Layer 5 of a small transformer language model trained on English Wikipedia (8 layers, counted from 0, width 64).
A neuron's activation on a vector x is SiLU(gate . x) times (in . x), where the dot is the dot product.
The model reads these tokens: "n" "ings" " p" "it" "ched" "." "\n" "\n" "P" "int" " returned" " to" " As" "he" "ville" " in" " 201" "9," " but" " miss" "ed" " time" " due" " to" " inj" "ury" ";" " over"

The vector x that enters this layer's MLP at each token. A number n stands for (n - 128) times 0.039.
0 "n": 99, 126, 145, 123, 131, 165, 108, 131, 131, 159, 126, 129, 160, 128, 147, 149, 137, 119, 136, 159, 119, 152, 145, 100, 115, 102, 146, 126, 135, 139, 92, 129, 129, 133, 72, 139, 128, 113, 139, 160, 172, 141, 158, 136, 111, 146, 125, 139, 144, 130, 101, 109, 120, 125, 76, 120, 113, 206, 132, 160, 129, 65, 67, 89
1 "ings": 90, 112, 114, 109, 130, 163, 107, 142, 122, 145, 164, 114, 123, 119, 128, 154, 107, 119, 126, 152, 150, 160, 155, 109, 159, 92, 160, 137, 130, 128, 91, 136, 114, 132, 121, 136, 108, 120, 147, 120, 169, 162, 149, 139, 134, 145, 138, 126, 180, 158, 102, 141, 81, 113, 67, 150, 119, 170, 148, 134, 103, 108, 119, 103
2 " p": 89, 113, 130, 141, 99, 128, 107, 155, 161, 138, 127, 162, 116, 134, 139, 108, 97, 101, 115, 145, 126, 127, 108, 113, 168, 98, 118, 116, 132, 103, 108, 108, 120, 148, 104, 71, 129, 122, 142, 150, 162, 129, 84, 84, 152, 138, 139, 116, 176, 109, 105, 113, 99, 169, 72, 150, 121, 147, 168, 127, 114, 111, 93, 98
3 "it": 102, 148, 119, 143, 126, 156, 99, 137, 132, 162, 155, 120, 153, 125, 138, 150, 119, 176, 128, 140, 147, 126, 145, 104, 125, 120, 124, 111, 159, 129, 75, 136, 130, 199, 106, 169, 160, 98, 173, 138, 123, 155, 156, 110, 137, 141, 148, 119, 163, 133, 138, 186, 127, 128, 109, 142, 105, 154, 153, 169, 169, 120, 106, 87
4 "ched": 78, 112, 129, 108, 118, 146, 122, 155, 132, 156, 128, 89, 140, 131, 108, 164, 89, 130, 109, 158, 178, 127, 110, 109, 182, 107, 144, 139, 144, 124, 76, 133, 122, 162, 146, 135, 164, 106, 92, 155, 145, 141, 160, 159, 112, 155, 142, 127, 175, 120, 131, 147, 149, 147, 86, 138, 139, 142, 167, 152, 161, 120, 135, 120
5 ".": 120, 146, 111, 126, 98, 128, 118, 140, 122, 137, 121, 110, 161, 122, 119, 132, 98, 154, 130, 112, 142, 115, 100, 121, 124, 115, 97, 147, 132, 127, 99, 142, 135, 111, 119, 118, 92, 103, 136, 104, 128, 83, 115, 87, 110, 84, 100, 100, 196, 156, 86, 107, 139, 95, 83, 118, 104, 143, 108, 122, 133, 119, 163, 147
6 "\n": 127, 176, 129, 146, 100, 142, 123, 142, 144, 133, 114, 122, 133, 127, 91, 108, 92, 145, 149, 132, 144, 117, 93, 127, 117, 94, 106, 130, 152, 113, 129, 136, 140, 106, 144, 119, 98, 103, 118, 74, 125, 92, 135, 108, 138, 87, 101, 117, 188, 123, 105, 96, 120, 93, 92, 122, 96, 130, 91, 106, 113, 127, 157, 181
7 "\n": 119, 189, 135, 132, 86, 131, 112, 150, 151, 111, 125, 127, 131, 118, 86, 111, 107, 129, 143, 130, 169, 115, 93, 126, 122, 103, 104, 124, 155, 109, 130, 120, 154, 113, 152, 122, 105, 114, 101, 80, 117, 87, 128, 106, 138, 100, 115, 111, 179, 126, 110, 106, 113, 79, 108, 132, 104, 113, 90, 114, 116, 125, 176, 183
8 "P": 111, 130, 146, 140, 102, 141, 104, 109, 153, 87, 147, 144, 149, 141, 131, 82, 112, 127, 166, 136, 152, 87, 154, 111, 154, 121, 78, 128, 120, 135, 148, 94, 137, 144, 137, 98, 140, 128, 93, 98, 107, 103, 86, 115, 153, 125, 151, 116, 172, 125, 103, 118, 145, 201, 95, 121, 121, 102, 136, 102, 127, 97, 135, 160
9 "int": 123, 108, 139, 141, 97, 135, 128, 116, 165, 123, 174, 116, 149, 96, 148, 81, 121, 126, 131, 126, 177, 119, 143, 48, 157, 109, 107, 149, 133, 153, 127, 120, 171, 172, 128, 92, 107, 121, 132, 91, 94, 148, 123, 109, 150, 102, 174, 138, 150, 112, 114, 167, 149, 146, 109, 166, 109, 113, 109, 113, 118, 126, 106, 144
10 " returned": 126, 97, 100, 121, 111, 126, 89, 145, 117, 138, 147, 106, 155, 166, 106, 146, 116, 104, 117, 137, 160, 129, 77, 138, 155, 114, 115, 171, 117, 113, 57, 115, 161, 104, 163, 149, 133, 127, 79, 122, 102, 118, 98, 139, 121, 129, 115, 127, 176, 128, 110, 153, 121, 147, 149, 145, 110, 127, 134, 115, 152, 111, 145, 180
11 " to": 154, 145, 138, 121, 119, 133, 116, 150, 116, 113, 136, 106, 163, 135, 99, 125, 138, 107, 138, 142, 182, 130, 86, 169, 150, 106, 96, 129, 146, 160, 95, 104, 162, 128, 143, 125, 145, 129, 117, 89, 86, 122, 136, 107, 153, 131, 89, 145, 185, 160, 141, 135, 117, 162, 119, 82, 147, 135, 138, 117, 112, 115, 157, 134
12 " As": 104, 153, 100, 166, 81, 86, 123, 144, 138, 123, 141, 89, 151, 96, 141, 171, 84, 99, 128, 153, 157, 119, 149, 167, 136, 107, 150, 153, 109, 162, 88, 103, 149, 111, 135, 118, 122, 121, 117, 83, 121, 141, 87, 113, 151, 122, 179, 138, 147, 146, 152, 160, 133, 118, 124, 151, 135, 121, 135, 72, 127, 151, 173, 124
13 "he": 146, 148, 114, 151, 126, 116, 159, 92, 130, 123, 148, 107, 150, 158, 113, 131, 123, 87, 138, 102, 135, 107, 80, 180, 156, 116, 121, 130, 107, 139, 95, 123, 150, 151, 133, 83, 91, 82, 126, 139, 105, 112, 133, 116, 134, 114, 169, 110, 135, 128, 250, 171, 97, 119, 73, 116, 110, 141, 133, 123, 135, 151, 141, 135
14 "ville": 115, 140, 141, 136, 127, 168, 117, 72, 87, 111, 88, 123, 145, 147, 128, 188, 135, 95, 143, 116, 133, 148, 102, 133, 146, 124, 176, 179, 118, 136, 73, 130, 128, 104, 105, 112, 114, 119, 109, 115, 146, 104, 130, 184, 137, 115, 123, 115, 162, 114, 149, 163, 73, 150, 81, 118, 125, 130, 116, 144, 108, 124, 137, 161
15 " in": 123, 146, 115, 150, 97, 126, 128, 126, 116, 120, 129, 121, 148, 143, 112, 90, 130, 97, 157, 110, 155, 116, 112, 152, 146, 128, 109, 136, 146, 123, 95, 111, 152, 111, 138, 153, 129, 103, 122, 87, 112, 114, 137, 108, 139, 84, 100, 152, 207, 129, 89, 143, 130, 103, 139, 132, 132, 130, 111, 106, 103, 114, 181, 126
16 " 201": 131, 118, 99, 132, 123, 155, 138, 54, 107, 159, 114, 88, 145, 120, 141, 127, 108, 91, 145, 112, 135, 136, 129, 171, 149, 136, 98, 155, 167, 125, 113, 123, 170, 135, 168, 125, 151, 110, 109, 135, 114, 114, 119, 107, 196, 110, 156, 137, 149, 136, 150, 124, 124, 70, 151, 147, 114, 118, 93, 73, 124, 110, 133, 137
17 "9,": 117, 129, 132, 115, 153, 144, 123, 73, 100, 133, 130, 95, 155, 137, 125, 162, 113, 104, 160, 148, 113, 152, 134, 154, 152, 111, 115, 152, 149, 159, 108, 135, 132, 120, 146, 159, 149, 107, 104, 112, 118, 104, 90, 137, 160, 138, 131, 125, 194, 110, 113, 95, 88, 126, 140, 128, 164, 122, 118, 115, 115, 104, 190, 136
18 " but": 132, 129, 108, 131, 92, 145, 130, 126, 128, 129, 143, 101, 152, 143, 127, 120, 107, 101, 175, 121, 123, 130, 111, 121, 170, 107, 98, 130, 115, 186, 68, 161, 144, 124, 141, 153, 123, 95, 126, 108, 122, 117, 95, 81, 132, 99, 130, 120, 191, 153, 73, 138, 103, 120, 120, 133, 125, 135, 119, 136, 135, 125, 147, 142
19 " miss": 138, 131, 95, 130, 122, 109, 124, 131, 171, 153, 135, 121, 127, 141, 133, 140, 96, 98, 139, 171, 164, 136, 86, 108, 122, 87, 129, 97, 117, 134, 67, 87, 180, 153, 160, 130, 143, 140, 90, 125, 135, 110, 128, 146, 170, 132, 107, 126, 172, 142, 131, 157, 103, 125, 101, 121, 122, 131, 134, 113, 140, 149, 127, 133
20 "ed": 122, 118, 94, 99, 133, 123, 109, 139, 150, 124, 141, 106, 148, 117, 123, 139, 94, 118, 108, 162, 198, 117, 91, 107, 190, 115, 122, 138, 134, 142, 71, 138, 141, 135, 175, 142, 135, 124, 96, 153, 107, 123, 137, 136, 166, 124, 120, 127, 177, 126, 135, 160, 148, 131, 113, 107, 151, 151, 151, 128, 144, 124, 151, 180
21 " time": 135, 117, 97, 96, 130, 143, 121, 111, 131, 156, 139, 114, 136, 145, 118, 132, 68, 115, 132, 139, 154, 141, 82, 103, 157, 86, 122, 152, 138, 155, 58, 137, 141, 93, 136, 176, 145, 119, 129, 117, 122, 89, 117, 138, 156, 125, 124, 116, 179, 165, 150, 136, 131, 107, 84, 138, 154, 119, 153, 102, 145, 129, 162, 126
22 " due": 118, 87, 94, 120, 112, 141, 107, 155, 142, 138, 148, 152, 160, 136, 112, 129, 114, 104, 140, 102, 134, 139, 101, 121, 182, 110, 111, 143, 189, 86, 66, 135, 152, 148, 150, 138, 138, 116, 107, 108, 133, 135, 96, 104, 147, 136, 121, 117, 184, 141, 122, 116, 120, 126, 115, 124, 151, 107, 156, 132, 147, 92, 156, 135
23 " to": 145, 124, 143, 125, 110, 170, 103, 131, 136, 112, 142, 116, 146, 128, 95, 117, 136, 132, 140, 128, 163, 126, 99, 141, 147, 120, 97, 115, 141, 132, 90, 113, 161, 160, 146, 122, 187, 113, 117, 98, 118, 144, 145, 104, 156, 105, 92, 132, 197, 149, 98, 134, 115, 129, 118, 90, 146, 140, 136, 125, 124, 105, 179, 133
24 " inj": 142, 96, 142, 127, 80, 131, 138, 112, 161, 134, 146, 152, 107, 119, 109, 154, 105, 128, 185, 129, 144, 133, 133, 139, 142, 115, 99, 127, 169, 108, 119, 95, 152, 163, 157, 129, 159, 137, 111, 145, 145, 148, 110, 85, 178, 123, 146, 126, 170, 138, 154, 86, 120, 121, 131, 125, 90, 138, 152, 105, 161, 146, 179, 93
25 "ury": 103, 124, 145, 110, 138, 142, 102, 106, 132, 121, 125, 119, 143, 150, 125, 145, 133, 128, 160, 136, 155, 121, 129, 130, 162, 81, 142, 139, 150, 126, 96, 116, 161, 131, 174, 151, 129, 114, 108, 135, 128, 120, 151, 135, 148, 121, 111, 108, 201, 149, 119, 151, 157, 99, 88, 123, 158, 105, 174, 115, 146, 121, 147, 158
26 ";": 123, 99, 101, 106, 134, 137, 108, 108, 117, 129, 124, 125, 151, 112, 126, 154, 96, 122, 162, 117, 130, 147, 88, 117, 138, 104, 113, 139, 118, 144, 98, 126, 157, 142, 153, 140, 127, 130, 111, 101, 129, 100, 75, 131, 151, 131, 120, 120, 205, 119, 97, 105, 115, 99, 104, 126, 171, 136, 123, 109, 113, 111, 179, 149
27 " over": 108, 133, 108, 125, 102, 115, 131, 129, 130, 126, 185, 141, 151, 151, 154, 137, 127, 98, 175, 137, 146, 80, 116, 103, 151, 105, 88, 91, 137, 140, 90, 133, 140, 107, 136, 129, 162, 98, 113, 112, 117, 111, 139, 127, 151, 90, 112, 136, 180, 164, 89, 136, 139, 117, 138, 105, 167, 133, 157, 110, 122, 123, 169, 141

Each question shows the input weights of one neuron of the MLP. A number n stands for (n - 128) times 0.0087.

n85 gate: 149, 133, 178, 142, 150, 143, 101, 152, 155, 102, 124, 160, 114, 128, 106, 114, 147, 141, 106, 131, 128, 147, 151, 143, 145, 150, 135, 56, 133, 144, 147, 111, 152, 99, 137, 109, 131, 126, 145, 104, 120, 165, 170, 143, 129, 164, 140, 111, 142, 127, 162, 109, 156, 144, 118, 123, 178, 139, 117, 199, 109, 133, 98, 108
n85 in: 114, 150, 167, 133, 123, 99, 98, 134, 119, 118, 95, 126, 89, 103, 125, 134, 193, 130, 115, 121, 96, 115, 150, 147, 167, 110, 94, 81, 141, 137, 126, 128, 159, 123, 141, 139, 144, 99, 116, 115, 75, 149, 131, 129, 158, 121, 109, 166, 130, 139, 171, 119, 107, 147, 125, 91, 152, 146, 116, 134, 145, 107, 126, 121
Which token does this neuron like most? 11 " to"

n139 gate: 144, 159, 158, 142, 145, 169, 96, 145, 151, 137, 136, 102, 106, 157, 95, 121, 152, 135, 126, 153, 136, 120, 103, 144, 138, 155, 91, 109, 162, 117, 151, 118, 140, 111, 159, 133, 99, 150, 133, 190, 145, 126, 120, 102, 112, 96, 90, 126, 102, 134, 85, 152, 121, 158, 162, 149, 127, 120, 129, 172, 116, 153, 107, 115
n139 in: 134, 107, 147, 108, 132, 99, 182, 144, 87, 155, 120, 119, 144, 131, 121, 127, 141, 124, 99, 99, 129, 125, 165, 135, 123, 131, 149, 133, 124, 108, 149, 122, 105, 119, 109, 153, 109, 73, 132, 111, 129, 140, 113, 133, 102, 91, 108, 124, 127, 129, 106, 113, 124, 130, 123, 100, 141, 128, 132, 134, 117, 150, 170, 164
Which token does this neuron like most? 19 " miss"

n184 gate: 168, 126, 143, 119, 112, 116, 136, 113, 171, 130, 112, 103, 131, 94, 96, 146, 146, 164, 144, 107, 102, 106, 122, 165, 155, 181, 139, 135, 108, 141, 103, 124, 123, 105, 112, 127, 117, 126, 111, 125, 108, 155, 107, 86, 76, 119, 100, 76, 119, 109, 122, 139, 100, 113, 111, 146, 103, 112, 94, 174, 127, 108, 131, 143
n184 in: 94, 123, 133, 135, 104, 157, 119, 157, 155, 110, 89, 111, 132, 146, 128, 127, 97, 141, 144, 172, 102, 117, 146, 168, 167, 124, 123, 135, 124, 154, 110, 149, 159, 94, 156, 63, 128, 150, 114, 138, 147, 144, 98, 124, 126, 134, 150, 128, 122, 118, 149, 117, 127, 121, 129, 96, 130, 153, 113, 166, 125, 123, 113, 152
Its three highest activations, in order, are on tokens 18 " but", 13 "he", 14 "ville"

n162 gate: 114, 145, 108, 139, 128, 130, 166, 141, 116, 130, 153, 158, 148, 125, 81, 119, 104, 129, 117, 148, 157, 117, 117, 177, 166, 149, 124, 100, 133, 109, 148, 111, 122, 128, 138, 128, 116, 103, 123, 112, 99, 129, 153, 114, 104, 153, 92, 114, 128, 119, 127, 80, 114, 117, 161, 147, 120, 85, 113, 133, 134, 143, 157, 139
n162 in: 150, 155, 124, 112, 126, 90, 157, 161, 106, 149, 152, 154, 82, 140, 127, 116, 177, 123, 87, 134, 118, 127, 121, 163, 129, 105, 138, 113, 119, 109, 117, 137, 151, 124, 131, 141, 109, 136, 116, 109, 150, 140, 149, 159, 113, 127, 133, 150, 108, 104, 102, 108, 139, 111, 98, 157, 116, 81, 134, 105, 110, 130, 168, 118
Which token does this neuron like most? 7 "\n"

n140 gate: 137, 116, 124, 128, 145, 115, 123, 115, 134, 138, 112, 122, 144, 119, 138, 145, 127, 121, 147, 123, 84, 142, 77, 141, 110, 121, 125, 90, 101, 161, 126, 113, 88, 156, 169, 132, 101, 138, 138, 115, 162, 98, 97, 112, 130, 95, 120, 106, 156, 147, 117, 120, 141, 98, 143, 154, 183, 149, 116, 147, 101, 87, 145, 126
n140 in: 146, 128, 110, 133, 132, 113, 104, 131, 136, 141, 100, 143, 133, 102, 122, 147, 108, 144, 122, 132, 107, 118, 90, 116, 134, 134, 107, 129, 76, 136, 140, 140, 98, 128, 108, 119, 121, 113, 167, 123, 117, 85, 148, 106, 104, 64, 111, 103, 167, 180, 119, 99, 184, 109, 134, 100, 119, 138, 114, 150, 140, 94, 137, 125
On which token does it fire most, and how strongly? 5 ".", at about 15

n80 gate: 132, 84, 128, 153, 139, 110, 129, 133, 137, 112, 78, 156, 93, 103, 106, 182, 142, 140, 140, 133, 108, 134, 137, 180, 168, 99, 154, 124, 100, 130, 122, 175, 155, 98, 131, 186, 132, 123, 107, 159, 118, 124, 111, 88, 147, 181, 108, 113, 72, 125, 113, 116, 158, 114, 138, 108, 117, 118, 124, 141, 113, 120, 159, 174
n80 in: 113, 83, 133, 96, 143, 68, 131, 122, 92, 151, 116, 148, 123, 152, 116, 148, 110, 90, 123, 111, 88, 154, 151, 96, 173, 113, 127, 147, 99, 164, 114, 183, 129, 102, 128, 143, 166, 143, 105, 112, 99, 132, 117, 132, 131, 176, 132, 187, 121, 99, 175, 122, 145, 138, 120, 140, 106, 126, 116, 96, 113, 130, 125, 145
Which token does this neuron like most? 17 "9,"

n92 gate: 164, 126, 96, 118, 142, 123, 138, 126, 130, 152, 166, 120, 43, 76, 111, 98, 143, 171, 141, 135, 105, 145, 105, 135, 135, 152, 128, 100, 96, 176, 119, 84, 97, 118, 138, 135, 115, 107, 144, 132, 111, 158, 122, 130, 84, 143, 122, 151, 122, 136, 91, 163, 161, 118, 132, 70, 130, 126, 129, 161, 113, 171, 134, 121
n92 in: 118, 102, 115, 94, 115, 114, 140, 136, 132, 113, 99, 190, 150, 139, 130, 127, 142, 87, 100, 93, 124, 128, 149, 100, 92, 107, 116, 144, 124, 148, 154, 114, 145, 109, 148, 91, 117, 159, 152, 116, 141, 84, 131, 94, 112, 89, 143, 114, 119, 105, 116, 99, 135, 140, 158, 167, 122, 110, 140, 122, 128, 122, 134, 162
On which token does it fire most, and how strongly? 4 "ched", at about 1.1

n66 gate: 101, 145, 110, 96, 135, 81, 128, 171, 129, 120, 127, 177, 124, 127, 93, 88, 154, 178, 113, 134, 141, 137, 110, 115, 118, 151, 103, 119, 91, 133, 150, 124, 85, 146, 154, 174, 127, 166, 157, 145, 128, 90, 141, 104, 123, 98, 146, 143, 130, 156, 112, 136, 137, 133, 175, 104, 138, 84, 131, 109, 95, 137, 116, 128
n66 in: 116, 128, 120, 107, 93, 128, 101, 149, 135, 135, 112, 128, 110, 159, 147, 83, 151, 138, 138, 141, 110, 112, 114, 114, 114, 136, 81, 142, 138, 133, 144, 152, 102, 133, 103, 159, 84, 131, 149, 127, 161, 57, 138, 142, 141, 118, 108, 134, 129, 141, 97, 155, 152, 164, 121, 90, 120, 114, 178, 72, 161, 137, 119, 126
Which token does this neuron like most? 12 " As"

n116 gate: 150, 105, 124, 121, 123, 146, 180, 110, 157, 143, 140, 156, 97, 123, 104, 123, 125, 136, 111, 134, 120, 151, 129, 137, 170, 105, 124, 149, 117, 140, 136, 101, 150, 125, 123, 119, 109, 122, 137, 115, 128, 164, 117, 151, 140, 147, 118, 105, 43, 156, 129, 131, 127, 114, 148, 121, 112, 95, 120, 138, 112, 139, 100, 110
n116 in: 159, 159, 134, 172, 103, 153, 122, 102, 125, 159, 161, 113, 119, 106, 155, 133, 134, 106, 140, 125, 143, 108, 164, 97, 105, 120, 131, 163, 137, 113, 136, 120, 163, 141, 83, 130, 103, 96, 107, 114, 109, 101, 90, 152, 153, 109, 138, 123, 132, 118, 154, 164, 105, 122, 90, 141, 121, 151, 182, 130, 135, 135, 125, 136
Which token does this neuron like most? 9 "int"

n159 gate: 126, 99, 146, 155, 138, 147, 137, 153, 109, 123, 128, 135, 124, 111, 87, 118, 100, 125, 96, 89, 102, 71, 121, 117, 134, 127, 134, 91, 138, 100, 80, 70, 117, 106, 148, 106, 116, 117, 151, 123, 119, 136, 97, 106, 137, 110, 149, 67, 104, 111, 115, 121, 117, 93, 136, 120, 117, 139, 149, 123, 157, 143, 126, 110
n159 in: 133, 167, 83, 102, 136, 97, 99, 103, 158, 142, 152, 176, 109, 116, 159, 154, 169, 136, 140, 138, 156, 142, 163, 127, 157, 113, 98, 130, 104, 124, 125, 150, 151, 126, 94, 150, 146, 113, 127, 136, 158, 127, 137, 139, 165, 127, 119, 155, 102, 95, 122, 144, 113, 131, 123, 123, 133, 138, 116, 119, 125, 124, 106, 62
Which token does this neuron like most? 2 " p"

n65 gate: 95, 84, 100, 140, 186, 127, 190, 156, 157, 100, 173, 126, 132, 100, 93, 142, 92, 119, 79, 143, 113, 80, 101, 118, 117, 153, 109, 102, 120, 110, 135, 109, 130, 121, 122, 138, 108, 125, 124, 113, 102, 68, 141, 105, 129, 136, 77, 102, 90, 112, 102, 134, 207, 131, 197, 106, 148, 88, 124, 151, 126, 100, 138, 155
n65 in: 129, 66, 144, 111, 127, 113, 114, 142, 122, 153, 136, 113, 146, 149, 112, 178, 103, 120, 181, 125, 154, 156, 140, 101, 171, 148, 92, 121, 122, 149, 90, 145, 131, 146, 189, 110, 140, 110, 125, 105, 143, 131, 143, 104, 151, 155, 141, 113, 110, 122, 158, 173, 141, 63, 153, 101, 136, 166, 120, 140, 144, 99, 116, 130
Which token does this neuron like most? 20 "ed"

n18 gate: 137, 142, 169, 191, 139, 133, 108, 184, 112, 80, 136, 147, 155, 146, 106, 94, 109, 186, 64, 121, 60, 131, 140, 135, 129, 162, 148, 106, 89, 159, 114, 131, 128, 131, 121, 147, 157, 144, 116, 105, 159, 146, 170, 148, 138, 205, 133, 113, 120, 153, 120, 125, 160, 98, 118, 137, 136, 113, 131, 109, 92, 99, 140, 86
n18 in: 128, 156, 132, 165, 102, 132, 115, 150, 144, 103, 115, 124, 142, 123, 89, 115, 68, 95, 116, 165, 109, 111, 154, 148, 119, 156, 74, 98, 174, 100, 116, 103, 171, 127, 141, 175, 148, 96, 93, 144, 164, 140, 169, 141, 167, 83, 111, 124, 130, 101, 119, 98, 161, 143, 125, 160, 114, 126, 98, 138, 134, 135, 105, 96
Which token does this neuron like most? 3 "it"

n28 gate: 162, 169, 131, 186, 162, 90, 163, 150, 129, 146, 108, 188, 112, 88, 109, 115, 107, 140, 126, 100, 144, 94, 115, 97, 141, 118, 130, 124, 123, 145, 138, 113, 119, 136, 140, 116, 87, 139, 133, 152, 160, 164, 161, 146, 115, 134, 127, 117, 82, 121, 129, 115, 133, 130, 132, 168, 119, 102, 79, 128, 89, 126, 137, 151
n28 in: 142, 159, 128, 135, 143, 83, 118, 152, 128, 158, 127, 134, 122, 126, 107, 148, 110, 84, 76, 111, 132, 158, 118, 121, 154, 98, 145, 102, 121, 87, 158, 130, 117, 82, 161, 148, 149, 119, 152, 110, 127, 112, 136, 120, 132, 142, 153, 111, 111, 143, 133, 93, 118, 84, 132, 152, 122, 139, 121, 87, 120, 168, 125, 167
On which token does it fire most, and how strongly? 7 "\n", at about 2.6

n101 gate: 173, 114, 130, 145, 134, 123, 172, 178, 156, 111, 105, 123, 118, 148, 110, 128, 146, 158, 114, 101, 90, 122, 125, 164, 127, 114, 179, 128, 140, 140, 159, 153, 122, 159, 122, 160, 142, 123, 189, 157, 126, 134, 142, 94, 143, 155, 132, 125, 138, 111, 45, 134, 123, 128, 113, 107, 81, 107, 98, 169, 132, 162, 114, 85
n101 in: 152, 79, 118, 96, 144, 96, 131, 89, 118, 125, 89, 98, 143, 89, 149, 166, 114, 153, 161, 132, 127, 103, 95, 137, 103, 139, 140, 111, 119, 192, 135, 167, 128, 109, 136, 115, 119, 162, 132, 84, 119, 126, 187, 144, 158, 135, 142, 161, 121, 100, 116, 127, 110, 117, 139, 137, 153, 113, 116, 116, 155, 142, 122, 113
On which token does it fire most, and how strongly? 22 " due", at about 0.77

n49 gate: 112, 144, 143, 126, 129, 128, 130, 160, 151, 139, 155, 144, 112, 121, 105, 77, 152, 142, 120, 115, 128, 67, 94, 139, 126, 97, 110, 96, 121, 135, 175, 87, 154, 126, 125, 166, 111, 172, 136, 119, 142, 154, 134, 76, 107, 159, 104, 101, 61, 134, 154, 151, 144, 128, 168, 119, 133, 107, 146, 158, 155, 115, 172, 96
n49 in: 158, 106, 171, 96, 102, 121, 186, 128, 158, 127, 117, 145, 103, 124, 139, 107, 134, 93, 133, 89, 84, 103, 95, 152, 72, 134, 183, 117, 118, 122, 161, 151, 149, 142, 154, 100, 146, 148, 208, 141, 96, 120, 135, 116, 127, 145, 136, 118, 113, 120, 148, 104, 140, 122, 126, 118, 115, 164, 130, 129, 134, 132, 131, 117
On which token does it fire most, and how strongly? 10 " returned", at about 1

n125 gate: 176, 115, 182, 150, 159, 138, 125, 159, 197, 92, 125, 134, 129, 136, 122, 111, 115, 156, 75, 105, 114, 129, 103, 142, 152, 108, 158, 119, 121, 136, 133, 115, 106, 106, 177, 166, 111, 128, 131, 122, 151, 129, 140, 89, 117, 120, 61, 68, 140, 118, 79, 115, 128, 99, 169, 147, 138, 104, 100, 127, 118, 100, 149, 151
n125 in: 88, 160, 142, 151, 119, 141, 81, 113, 183, 79, 129, 119, 135, 109, 136, 110, 89, 158, 136, 116, 149, 101, 143, 120, 104, 114, 120, 86, 184, 85, 145, 117, 152, 119, 97, 189, 111, 93, 110, 80, 101, 104, 104, 125, 126, 111, 132, 128, 129, 83, 132, 113, 103, 112, 143, 212, 77, 104, 90, 141, 104, 157, 129, 156
On which token does it fire most, and how strongly? 7 "\n", at about 26

n95 gate: 99, 124, 131, 127, 139, 134, 133, 108, 133, 131, 128, 87, 104, 101, 130, 128, 108, 126, 113, 122, 125, 133, 136, 97, 118, 133, 120, 148, 169, 138, 126, 125, 152, 97, 127, 140, 117, 167, 127, 121, 116, 97, 129, 134, 167, 84, 124, 144, 117, 126, 146, 156, 120, 148, 125, 105, 151, 135, 130, 158, 132, 129, 133, 122
n95 in: 122, 137, 125, 125, 156, 91, 149, 82, 126, 122, 122, 118, 112, 111, 123, 120, 149, 105, 126, 166, 152, 152, 98, 125, 142, 147, 93, 119, 103, 109, 122, 128, 97, 131, 152, 141, 110, 130, 105, 126, 141, 130, 135, 126, 104, 139, 119, 137, 139, 111, 145, 132, 97, 133, 124, 121, 141, 99, 102, 130, 122, 126, 149, 154
On which two tokens does it fire most, strongest first? 20 "ed", 14 "ville"

n67 gate: 158, 111, 120, 122, 168, 107, 110, 129, 149, 128, 102, 150, 125, 126, 101, 82, 121, 99, 112, 141, 124, 116, 111, 117, 117, 146, 146, 115, 154, 124, 143, 127, 97, 84, 124, 174, 142, 103, 120, 175, 137, 121, 143, 92, 57, 96, 139, 95, 111, 145, 116, 122, 150, 138, 126, 133, 150, 151, 87, 176, 122, 149, 145, 177
n67 in: 122, 108, 132, 136, 132, 119, 108, 121, 169, 166, 87, 181, 118, 130, 102, 129, 87, 96, 125, 130, 152, 111, 147, 117, 145, 69, 160, 143, 127, 120, 117, 98, 114, 103, 101, 95, 131, 128, 122, 137, 148, 90, 151, 129, 148, 129, 86, 87, 153, 192, 133, 166, 109, 140, 138, 127, 134, 132, 102, 143, 153, 133, 147, 118
Which token does this neuron like most? 5 "."

n109 gate: 182, 96, 182, 122, 155, 132, 150, 183, 124, 127, 138, 151, 121, 121, 125, 110, 161, 146, 62, 114, 140, 133, 120, 116, 177, 129, 80, 160, 116, 187, 114, 169, 127, 130, 165, 182, 149, 124, 166, 112, 150, 108, 152, 115, 147, 109, 99, 108, 113, 142, 113, 158, 161, 129, 177, 149, 119, 60, 128, 135, 139, 155, 129, 109
n109 in: 122, 177, 114, 150, 106, 81, 119, 114, 113, 114, 128, 133, 152, 121, 123, 117, 148, 145, 67, 176, 123, 143, 146, 79, 152, 115, 131, 90, 167, 82, 145, 118, 141, 114, 135, 130, 123, 140, 131, 121, 133, 57, 109, 142, 105, 135, 95, 142, 124, 159, 155, 93, 136, 114, 108, 113, 159, 152, 102, 126, 122, 161, 205, 131
Which token does this neuron like most? 21 " time"

n178 gate: 133, 132, 129, 117, 136, 104, 122, 128, 148, 115, 108, 97, 138, 134, 98, 99, 106, 108, 103, 92, 136, 136, 115, 154, 134, 106, 128, 125, 129, 153, 128, 140, 124, 98, 107, 158, 105, 144, 110, 114, 145, 120, 115, 112, 122, 109, 107, 107, 107, 88, 102, 118, 104, 104, 90, 148, 115, 146, 169, 136, 151, 119, 122, 107
n178 in: 104, 165, 120, 145, 163, 95, 172, 97, 139, 118, 114, 142, 137, 133, 138, 175, 112, 126, 127, 148, 136, 131, 148, 110, 134, 159, 144, 107, 119, 131, 133, 153, 132, 96, 156, 106, 138, 121, 85, 133, 123, 100, 102, 132, 127, 131, 128, 132, 155, 151, 139, 138, 126, 122, 90, 127, 156, 149, 135, 124, 112, 151, 101, 121
On which token does it fire most, and how strongly? 21 " time", at about 1.9

n105 gate: 119, 104, 107, 124, 139, 124, 92, 101, 98, 141, 105, 122, 132, 135, 158, 148, 114, 129, 153, 137, 114, 174, 132, 162, 134, 141, 160, 153, 122, 118, 151, 146, 96, 120, 156, 129, 128, 134, 141, 148, 131, 112, 129, 153, 141, 146, 133, 118, 115, 117, 133, 124, 117, 147, 124, 136, 137, 151, 100, 110, 118, 128, 90, 137
n105 in: 117, 100, 118, 135, 118, 143, 113, 89, 99, 134, 134, 125, 141, 78, 137, 180, 133, 122, 133, 125, 126, 157, 151, 157, 139, 129, 126, 163, 126, 108, 125, 139, 135, 135, 137, 133, 118, 140, 135, 140, 138, 123, 143, 132, 158, 95, 151, 119, 133, 89, 148, 174, 129, 112, 132, 142, 124, 99, 113, 137, 148, 153, 118, 121
Which token does this neuron like most? 14 "ville"